Layer 7 of a small transformer language model trained on English Wikipedia (15 layers, counted from 0, width 128).
A neuron adds its activation times its output weights to the MLP's output. To switch it off is to set its activation to zero at one token and run the rest of the model.
A neuron's activation on a vector x is GELU(weights . x), where the dot is the dot product.

Input weights of the MLP neurons that the questions are about. A number n stands for (n - 500) times 0.0013.
n65: 468 495 558 543 570 571 521 542 443 545 443 429 343 632 583 496 529 504 702 504 549 608 650 506 532 440 530 419 538 504 526 532 657 445 566 463 561 422 559 472 448 470 605 527 360 498 464 389 399 523 467 590 481 448 418 522 632 447 532 638 437 398 483 545 456 491 583 525 417 453 512 527 521 558 450 656 500 493 394 444 481 568 378 340 498 444 563 589 523 394 451 539 473 554 428 535 523 629 517 477 566 465 469 502 456 536 628 416 540 492 439 578 468 573 400 502 557 621 438 361 461 347 477 531 535 435 520 484
n132: 522 609 460 519 400 424 461 581 489 639 563 619 478 500 449 416 517 542 552 483 374 590 674 444 507 590 500 540 550 498 477 506 576 452 539 528 510 446 570 620 505 417 453 441 631 577 529 435 551 387 559 360 344 522 388 321 388 540 451 637 347 517 385 560 464 565 460 473 561 534 461 509 546 407 532 520 418 583 491 553 482 495 628 415 434 502 593 597 554 462 458 478 476 562 572 532 562 485 410 439 523 445 601 374 527 662 401 491 457 429 544 521 466 584 318 461 377 548 496 428 546 584 515 555 637 507 706 412
n194: 557 445 530 513 532 502 498 561 368 471 365 598 540 640 600 450 526 356 532 420 552 566 402 561 437 545 408 479 510 401 550 493 433 513 496 529 509 435 421 520 448 634 386 470 502 523 471 504 319 465 464 557 500 461 461 456 511 481 594 559 557 561 515 529 623 494 583 453 533 324 322 453 417 565 508 442 509 502 463 510 396 504 492 444 346 572 441 548 554 494 532 402 413 452 527 388 417 504 549 563 494 589 545 424 415 535 486 469 613 519 578 481 481 553 395 526 667 563 518 407 612 560 506 561 536 461 506 485
n230: 463 468 505 531 347 574 605 448 610 426 670 614 535 573 564 468 568 609 540 368 472 513 562 520 436 745 547 599 363 591 470 404 559 483 481 449 654 574 473 475 479 465 451 505 462 339 495 400 597 452 476 412 498 426 511 454 481 380 542 410 465 575 423 468 548 418 568 369 530 482 465 584 498 486 498 543 610 542 484 489 509 549 500 495 343 421 467 565 617 552 583 440 483 526 526 520 435 413 486 391 477 484 483 591 458 440 635 402 370 595 463 625 408 569 498 573 615 510 618 334 458 453 387 476 567 525 622 459
n237: 346 346 500 573 521 309 507 530 464 514 541 570 549 539 396 491 567 709 561 517 416 484 405 408 560 625 467 446 583 521 526 508 565 428 492 509 577 437 409 620 559 552 560 510 614 380 509 426 421 495 543 530 500 393 370 461 347 588 460 574 440 426 798 616 627 566 493 585 449 470 559 599 430 445 405 459 543 580 500 530 393 540 573 473 425 566 527 658 477 583 529 475 400 491 504 528 515 485 507 485 561 491 563 490 633 651 376 562 426 566 564 366 533 605 439 609 525 451 520 488 467 467 424 451 491 427 539 481
n373: 488 566 491 562 401 487 460 500 494 621 613 493 561 537 515 494 542 450 596 534 495 628 583 481 587 524 610 441 326 570 523 513 407 438 552 610 581 543 433 509 549 498 543 534 500 541 515 486 457 600 525 414 458 561 483 599 548 584 538 495 284 537 533 348 591 511 475 530 546 414 515 470 429 394 424 579 709 457 533 449 409 486 515 548 425 422 468 426 398 665 486 470 488 574 615 438 544 490 402 514 623 541 534 463 569 415 538 563 380 605 513 521 436 507 478 395 519 493 519 366 622 593 396 406 603 373 523 383
n382: 447 572 390 526 433 417 564 503 516 454 516 623 544 476 553 508 484 357 619 542 518 474 506 358 460 384 612 563 376 513 27 375 614 463 315 423 641 564 572 439 412 608 381 402 435 455 535 445 486 400 584 420 525 505 449 583 580 455 468 506 458 529 462 390 543 591 291 396 546 484 472 470 563 597 652 442 568 535 602 655 359 567 433 537 544 423 378 500 506 546 452 374 423 518 513 535 471 559 570 450 495 574 525 574 576 534 563 374 365 450 607 486 669 444 497 589 540 520 479 420 604 582 458 540 611 537 455 452

Output weights of the MLP neurons that the questions are about. A number n stands for (n - 500) times 0.0012.
n65: 496 467 498 417 479 624 463 428 528 465 539 560 543 438 388 493 555 550 452 516 538 541 383 418 538 567 612 496 516 439 505 650 342 527 526 439 506 405 495 493 391 382 453 545 493 483 456 495 537 521 529 567 463 498 443 548 487 592 489 371 528 384 531 530 631 438 412 574 577 510 474 483 563 403 607 418 402 479 502 512 494 614 497 525 493 512 553 498 480 452 486 483 450 521 565 519 520 508 517 518 536 446 563 527 440 476 510 493 449 489 436 440 536 431 483 422 500 469 518 497 491 600 538 424 449 617 465 433
n132: 440 490 512 533 514 627 382 452 496 393 397 456 524 487 535 575 451 410 477 543 483 512 504 665 496 460 399 487 455 481 514 575 444 438 643 492 648 405 556 577 339 573 534 465 435 355 528 531 518 504 500 525 502 538 506 543 428 415 424 476 582 537 455 494 520 450 546 542 572 480 430 539 556 525 601 515 548 529 450 481 538 408 357 469 509 500 424 524 341 412 588 438 527 479 506 446 484 492 534 614 386 484 518 461 514 441 505 595 465 469 511 576 532 440 475 551 539 566 440 525 442 465 378 623 420 558 397 512
n194: 433 567 512 559 345 496 443 437 462 495 585 522 516 453 277 489 558 470 422 589 442 540 583 466 485 473 564 498 374 573 392 426 550 538 533 400 509 549 536 401 511 349 578 593 449 436 540 418 556 438 546 517 567 674 432 442 560 461 419 411 526 522 438 479 479 411 420 520 472 455 654 490 593 353 530 565 546 541 478 700 488 522 550 563 487 432 556 447 460 533 345 436 480 672 601 567 592 610 517 518 485 431 498 585 496 535 570 531 440 592 483 392 427 396 657 498 513 395 541 582 402 435 453 523 514 602 462 482
n230: 516 581 504 382 540 604 521 525 506 408 604 504 516 598 451 548 498 609 423 420 420 467 552 530 494 512 535 460 421 525 572 578 419 425 611 466 605 539 476 552 515 602 423 567 427 686 487 429 520 463 613 456 393 387 555 519 509 484 605 671 489 511 440 502 488 418 608 449 551 473 478 527 546 637 460 534 491 487 570 428 461 544 475 521 489 464 488 446 498 551 588 530 515 534 518 608 414 494 519 384 518 612 519 495 439 516 507 467 461 566 480 442 523 493 521 480 444 449 583 479 409 401 505 398 414 448 506 421
n237: 502 403 536 445 515 462 487 563 516 437 493 504 609 391 498 511 591 398 447 502 597 502 567 468 590 547 462 353 514 462 530 568 479 582 415 445 353 488 353 595 487 462 498 573 588 491 480 555 509 427 429 459 526 459 449 504 623 522 527 493 463 456 442 506 541 622 506 358 470 459 394 623 552 432 458 433 498 543 516 457 525 538 449 494 449 433 514 565 454 455 494 446 527 575 586 473 490 585 483 649 460 432 449 384 445 509 504 533 549 524 402 520 560 465 496 460 473 675 472 459 458 440 558 458 584 517 566 589
n373: 521 494 478 563 383 466 564 468 628 535 477 469 402 395 427 537 410 490 443 606 378 471 494 519 414 583 467 472 443 498 533 366 590 498 374 508 447 516 566 487 592 462 523 519 529 568 536 386 493 504 476 498 440 533 464 563 468 609 515 590 532 489 585 631 418 526 489 535 621 535 480 520 465 433 597 354 549 605 537 505 398 429 493 581 524 527 448 557 416 445 470 444 411 484 417 528 448 415 461 500 531 425 490 428 529 538 530 500 534 564 513 598 477 553 401 549 554 583 537 632 460 398 523 510 518 557 615 550
n382: 463 378 621 454 553 543 566 523 538 455 616 422 366 624 419 552 547 604 335 485 440 562 464 490 535 469 355 409 577 576 981 493 460 571 549 601 361 440 399 587 659 309 539 547 456 512 481 546 536 590 456 592 626 547 480 376 384 601 405 502 472 456 591 481 507 548 644 544 429 483 470 561 490 293 391 570 447 528 424 317 530 546 544 419 461 528 681 564 423 486 445 561 508 516 556 396 532 453 403 552 463 484 374 469 426 524 521 622 732 438 418 465 327 441 460 433 495 430 508 525 373 466 585 465 387 475 478 573

Each question names a token from some text and the token that comes next. It shows the vector x that enters the MLP there. A number n stands for (n - 500) times 0.011.

Then comes g, the gradient of the next token's log-probability with respect to the MLP's output, scaled to length 1. A neuron's effect is roughly proportional to its activation times (output weights . g). A number n stands for (n - 500) times 0.0007.

"as ", then "Dr"
x: 669 504 411 570 473 576 599 545 485 500 341 429 644 494 392 600 517 471 474 587 411 590 551 481 509 321 365 427 534 415 723 620 528 532 554 451 288 445 627 530 476 537 560 477 290 492 444 549 439 563 538 538 543 449 340 471 725 545 575 490 472 469 508 547 476 568 402 410 599 558 503 599 471 503 369 490 328 411 526 352 590 307 528 542 430 608 565 353 544 379 487 677 459 590 484 630 539 571 472 381 595 484 474 444 457 576 536 748 505 488 507 450 397 570 551 457 545 545 470 531 301 441 529 484 366 508 317 590
g: 661 407 492 485 292 541 496 529 538 667 381 584 522 595 422 581 657 571 633 906 486 548 550 349 622 580 374 308 551 494 406 572 442 436 335 606 413 616 678 370 503 623 536 779 481 273 580 702 408 383 361 502 514 411 367 360 587 468 530 320 282 397 434 413 769 484 333 512 403 539 646 535 445 453 586 497 469 492 610 484 520 565 550 406 552 367 528 297 289 252 434 567 566 601 628 655 403 592 518 624 681 353 357 707 491 449 497 477 567 761 261 377 503 692 642 531 558 597 467 564 402 546 590 214 449 465 115 610
Which neuron, switched off, lowers the next token's probability most? n65

"in ", then "Calcutta "
x: 863 511 502 589 534 521 399 430 585 364 408 409 475 361 358 480 528 526 512 534 526 564 423 618 481 446 530 484 373 519 806 560 502 586 460 646 365 566 481 465 473 526 545 448 528 554 484 524 448 493 561 594 611 320 519 403 538 481 449 427 543 427 539 525 559 511 569 518 486 477 497 433 569 591 297 335 420 584 600 300 480 468 558 497 412 472 511 462 618 521 419 509 479 434 597 556 500 557 552 502 429 481 561 337 664 526 523 634 584 349 439 511 543 463 418 466 450 611 499 399 549 415 529 450 429 722 425 578
g: 493 645 708 311 515 551 384 532 687 374 379 559 607 736 778 498 639 529 584 244 482 467 476 435 507 612 683 577 536 557 403 573 525 383 618 434 433 633 400 602 509 531 449 500 216 518 636 714 596 421 331 429 429 431 389 459 577 503 403 426 233 533 583 653 442 653 532 462 621 462 301 483 409 427 393 545 596 425 654 525 699 481 635 455 597 314 559 481 603 432 618 655 772 509 660 465 319 492 436 396 342 597 478 465 356 286 262 686 314 327 449 336 427 478 366 422 376 592 638 508 297 735 407 766 649 436 253 687
Which neuron, switched off, lowers the next token's probability most? n373

"as ", then "Gerald "
x: 713 423 361 582 507 572 613 509 457 533 359 512 623 516 293 537 502 484 528 540 497 533 565 493 531 371 405 470 512 430 773 631 500 556 554 427 301 437 638 555 406 548 587 522 320 506 414 571 489 568 471 488 530 415 356 477 691 524 524 524 484 462 491 562 440 544 455 413 550 578 434 532 486 485 350 479 381 389 519 354 545 347 524 545 514 579 595 365 551 396 488 657 411 572 483 613 512 621 469 386 586 546 496 454 434 595 568 703 509 507 478 479 407 593 626 426 525 474 430 529 329 446 512 471 370 595 290 574
g: 500 511 280 339 264 525 589 674 550 468 389 335 478 443 534 345 359 466 517 733 428 669 610 350 334 376 373 693 514 517 445 480 623 247 531 354 701 499 427 342 516 431 694 378 330 598 419 400 444 581 640 545 353 639 547 514 544 552 743 432 499 551 414 767 345 356 437 481 439 263 557 506 588 543 497 613 608 660 500 439 452 616 346 744 381 501 565 810 646 548 227 403 468 282 877 570 577 450 544 503 458 488 459 457 453 588 430 406 619 428 784 704 595 481 455 390 412 652 510 587 482 248 547 392 538 610 644 498
Which neuron, switched off, raises the next token's probability most? n65

"retreat ", then "with "
x: 489 390 600 400 442 606 528 339 590 592 490 516 441 510 313 711 421 528 252 570 473 423 499 559 476 635 562 514 521 554 865 607 521 498 493 515 476 472 541 488 578 375 635 587 521 528 462 459 473 574 539 495 528 436 555 489 569 553 593 473 408 565 509 575 641 427 548 535 503 606 568 422 469 473 543 552 531 473 536 217 604 494 440 489 523 486 450 387 523 513 501 464 429 496 422 575 479 452 472 456 375 475 578 525 597 400 506 398 371 620 388 467 501 479 460 460 451 345 521 461 561 435 412 390 608 470 556 568
g: 691 497 442 468 638 519 454 390 510 756 386 397 504 387 289 377 255 604 418 529 492 770 531 589 645 501 590 484 653 497 641 433 851 664 563 572 475 560 422 273 423 452 473 383 633 421 329 564 503 372 293 624 271 562 423 627 418 390 382 542 539 350 547 430 617 562 602 528 487 535 443 627 372 425 150 428 508 605 443 445 459 464 400 398 389 325 392 295 638 453 618 515 644 757 581 801 267 465 519 641 471 568 389 638 497 445 553 489 666 559 794 685 604 376 387 542 589 414 245 632 443 402 433 679 666 456 453 459
Which neuron, switched off, lowers the next token's probability most? n373

"-", then "based "
x: 606 447 498 553 223 613 519 416 554 523 678 547 442 486 628 539 524 651 437 618 488 491 505 438 477 584 570 522 506 628 702 576 541 583 448 544 431 511 343 448 431 583 460 485 557 587 504 587 562 602 577 396 562 476 478 428 543 593 514 410 377 498 357 463 538 449 555 490 437 522 470 376 461 558 421 328 486 405 569 160 635 520 499 502 493 493 489 540 572 463 519 548 621 477 305 605 529 589 577 367 491 433 391 583 348 406 470 490 442 452 460 459 605 387 612 597 592 442 350 520 505 443 498 421 481 578 673 619
g: 435 368 522 493 530 529 470 671 375 472 464 531 633 638 483 568 472 575 344 583 268 329 719 398 586 447 508 395 564 385 411 515 322 581 636 630 595 550 537 346 639 605 472 906 562 591 477 733 657 321 564 578 390 520 455 483 510 531 615 460 295 287 412 580 545 740 632 406 268 488 690 352 507 607 558 565 454 501 516 530 703 493 433 652 309 376 347 499 438 550 616 497 362 516 479 439 335 431 503 449 584 505 550 774 332 584 208 346 310 645 157 483 577 156 618 677 502 349 682 462 524 585 493 636 418 395 549 593
Which neuron, switched off, lowers the next token's probability most? n230

"Fic", then "ara "
x: 737 440 489 551 397 402 486 418 555 544 447 463 701 523 408 667 241 431 617 556 538 526 415 600 449 547 545 434 399 410 468 592 472 480 493 534 400 506 501 390 408 602 399 479 561 638 396 575 489 587 681 495 485 483 490 555 486 602 348 427 508 511 521 592 486 533 360 455 507 527 572 550 458 686 445 539 481 542 463 330 680 396 397 657 404 538 522 397 627 458 484 472 521 466 417 541 440 388 557 376 395 715 534 489 477 486 493 447 445 685 560 444 286 496 568 346 562 766 586 367 547 613 478 508 528 482 385 510
g: 375 556 425 368 260 711 203 555 421 418 426 538 636 408 453 612 571 497 600 845 637 433 577 281 526 511 578 445 588 466 526 607 470 639 503 554 584 448 479 536 613 450 463 620 532 567 630 553 548 273 433 688 623 346 89 349 538 268 256 369 516 543 601 345 381 435 592 415 732 616 577 502 454 671 625 397 391 282 529 470 674 541 479 429 470 702 505 499 364 267 679 742 593 566 350 573 397 310 548 802 585 625 600 414 388 512 341 482 539 446 433 778 415 458 513 383 498 638 451 443 498 616 470 490 412 427 661 447
Which neuron, switched off, raises the next token's probability most? n194

"Detective ", then "Karen "
x: 702 446 454 477 386 498 484 448 513 414 497 552 580 558 494 609 389 488 492 529 372 606 469 555 579 378 407 442 505 554 896 563 449 578 523 459 499 458 530 366 522 586 529 543 466 488 380 518 378 604 534 412 554 466 482 561 622 485 592 447 500 579 502 551 491 474 579 602 468 459 442 471 550 546 525 654 481 510 536 250 674 410 481 571 357 550 637 454 474 487 419 524 390 417 517 505 424 515 494 512 351 412 499 535 503 514 538 540 424 620 409 531 485 528 501 457 493 522 558 422 403 477 401 410 509 467 351 593
g: 230 524 554 436 440 562 684 733 677 251 422 454 343 593 487 422 228 286 382 733 537 559 677 491 707 465 467 863 488 528 445 421 498 378 491 421 422 391 502 586 333 617 641 481 599 596 436 293 435 345 679 739 429 679 431 581 451 472 575 587 478 360 398 553 305 429 641 406 616 500 590 557 441 476 519 381 424 345 622 474 608 494 445 813 537 631 629 404 379 453 406 421 429 661 490 611 424 344 518 410 668 460 381 772 544 345 259 780 635 399 692 442 308 432 505 411 427 620 616 546 398 397 498 393 565 595 509 602
Which neuron, switched off, lowers the next token's probability most? n373

"Wet", then "-"
x: 771 510 516 504 500 466 503 287 476 361 505 535 609 572 490 432 503 511 527 592 552 412 372 485 405 409 536 450 511 451 600 637 475 546 440 448 486 399 552 495 596 664 523 513 354 539 561 497 455 592 507 372 555 454 556 520 652 576 516 573 471 601 370 406 546 519 397 551 522 426 523 540 447 703 475 503 605 417 447 259 470 404 366 553 526 536 415 367 549 579 381 551 505 371 407 524 539 413 653 369 306 492 545 503 594 494 269 543 551 611 499 502 491 507 508 516 557 718 499 493 638 575 475 475 599 533 591 318
g: 627 370 378 651 407 457 670 496 604 572 365 607 485 480 687 542 332 455 568 599 567 424 381 363 556 533 480 358 222 320 286 338 612 564 735 302 596 351 523 548 573 445 395 543 707 339 442 491 599 384 588 672 424 604 538 766 713 295 517 519 623 473 512 343 421 699 240 437 510 397 551 453 687 544 723 604 498 521 475 516 607 385 390 554 392 704 353 371 462 387 390 265 458 367 471 554 558 743 613 585 572 752 788 536 487 430 620 475 434 492 430 258 510 502 550 451 480 192 533 810 575 388 514 503 460 528 352 576
Which neuron, switched off, lowers the next token's probability most? n194

"l ", then "feels "
x: 572 384 544 561 331 563 419 466 549 436 493 443 497 450 435 735 374 486 421 493 482 538 432 557 568 487 484 363 489 472 920 530 433 528 527 535 423 424 419 561 528 578 432 578 454 542 480 542 399 517 486 452 587 483 526 560 464 577 445 546 568 593 459 476 503 508 598 427 460 485 462 449 451 597 549 509 556 533 436 280 386 480 552 395 553 648 493 460 488 570 415 513 498 351 483 433 424 480 551 520 361 527 464 517 495 467 461 521 563 709 384 514 606 536 530 513 474 426 464 619 459 561 564 423 372 657 472 533
g: 506 384 274 508 503 598 538 603 494 349 443 631 569 421 424 377 590 513 350 640 319 654 472 375 480 285 506 481 704 456 471 367 602 387 423 614 421 544 349 461 433 527 617 573 551 278 596 763 284 501 513 670 505 360 738 418 409 367 556 481 637 726 532 532 598 351 639 416 769 462 615 391 590 558 446 600 513 578 399 549 759 491 526 442 469 365 655 550 548 638 635 317 463 865 399 588 629 439 589 616 555 617 516 302 334 430 597 555 421 703 575 251 514 244 344 427 531 735 376 482 186 264 573 458 476 492 576 353
Which neuron, switched off, lowers the next token's probability most? n194

"erson", then "\n"
x: 673 622 477 352 353 451 535 366 449 325 273 549 538 279 446 485 397 437 523 708 429 473 406 450 324 404 654 460 480 435 612 595 486 573 478 319 371 534 596 455 588 591 478 462 462 469 473 500 469 562 655 372 432 492 414 480 618 649 519 525 438 555 445 701 513 492 502 419 458 427 511 557 571 639 561 542 566 504 450 381 598 484 290 615 426 596 456 352 361 562 534 495 403 455 413 532 526 479 616 508 440 533 451 620 535 350 550 524 454 594 418 613 584 531 517 617 531 627 646 685 564 632 549 509 527 596 354 491
g: 507 494 363 349 604 373 565 259 634 607 425 394 611 695 418 558 524 477 390 549 187 524 446 563 445 562 558 379 549 716 359 384 559 604 390 361 531 539 580 354 346 360 431 737 568 461 340 400 556 739 536 605 791 242 648 359 473 484 683 570 424 535 647 566 531 582 610 314 734 661 450 619 449 409 529 490 263 540 287 545 614 585 536 359 806 674 768 337 721 554 481 544 452 484 339 331 430 393 467 454 554 527 458 469 636 613 341 542 768 333 573 474 323 446 547 547 691 437 329 286 565 479 441 436 524 550 390 494
Which neuron, switched off, lowers the next token's probability most? n382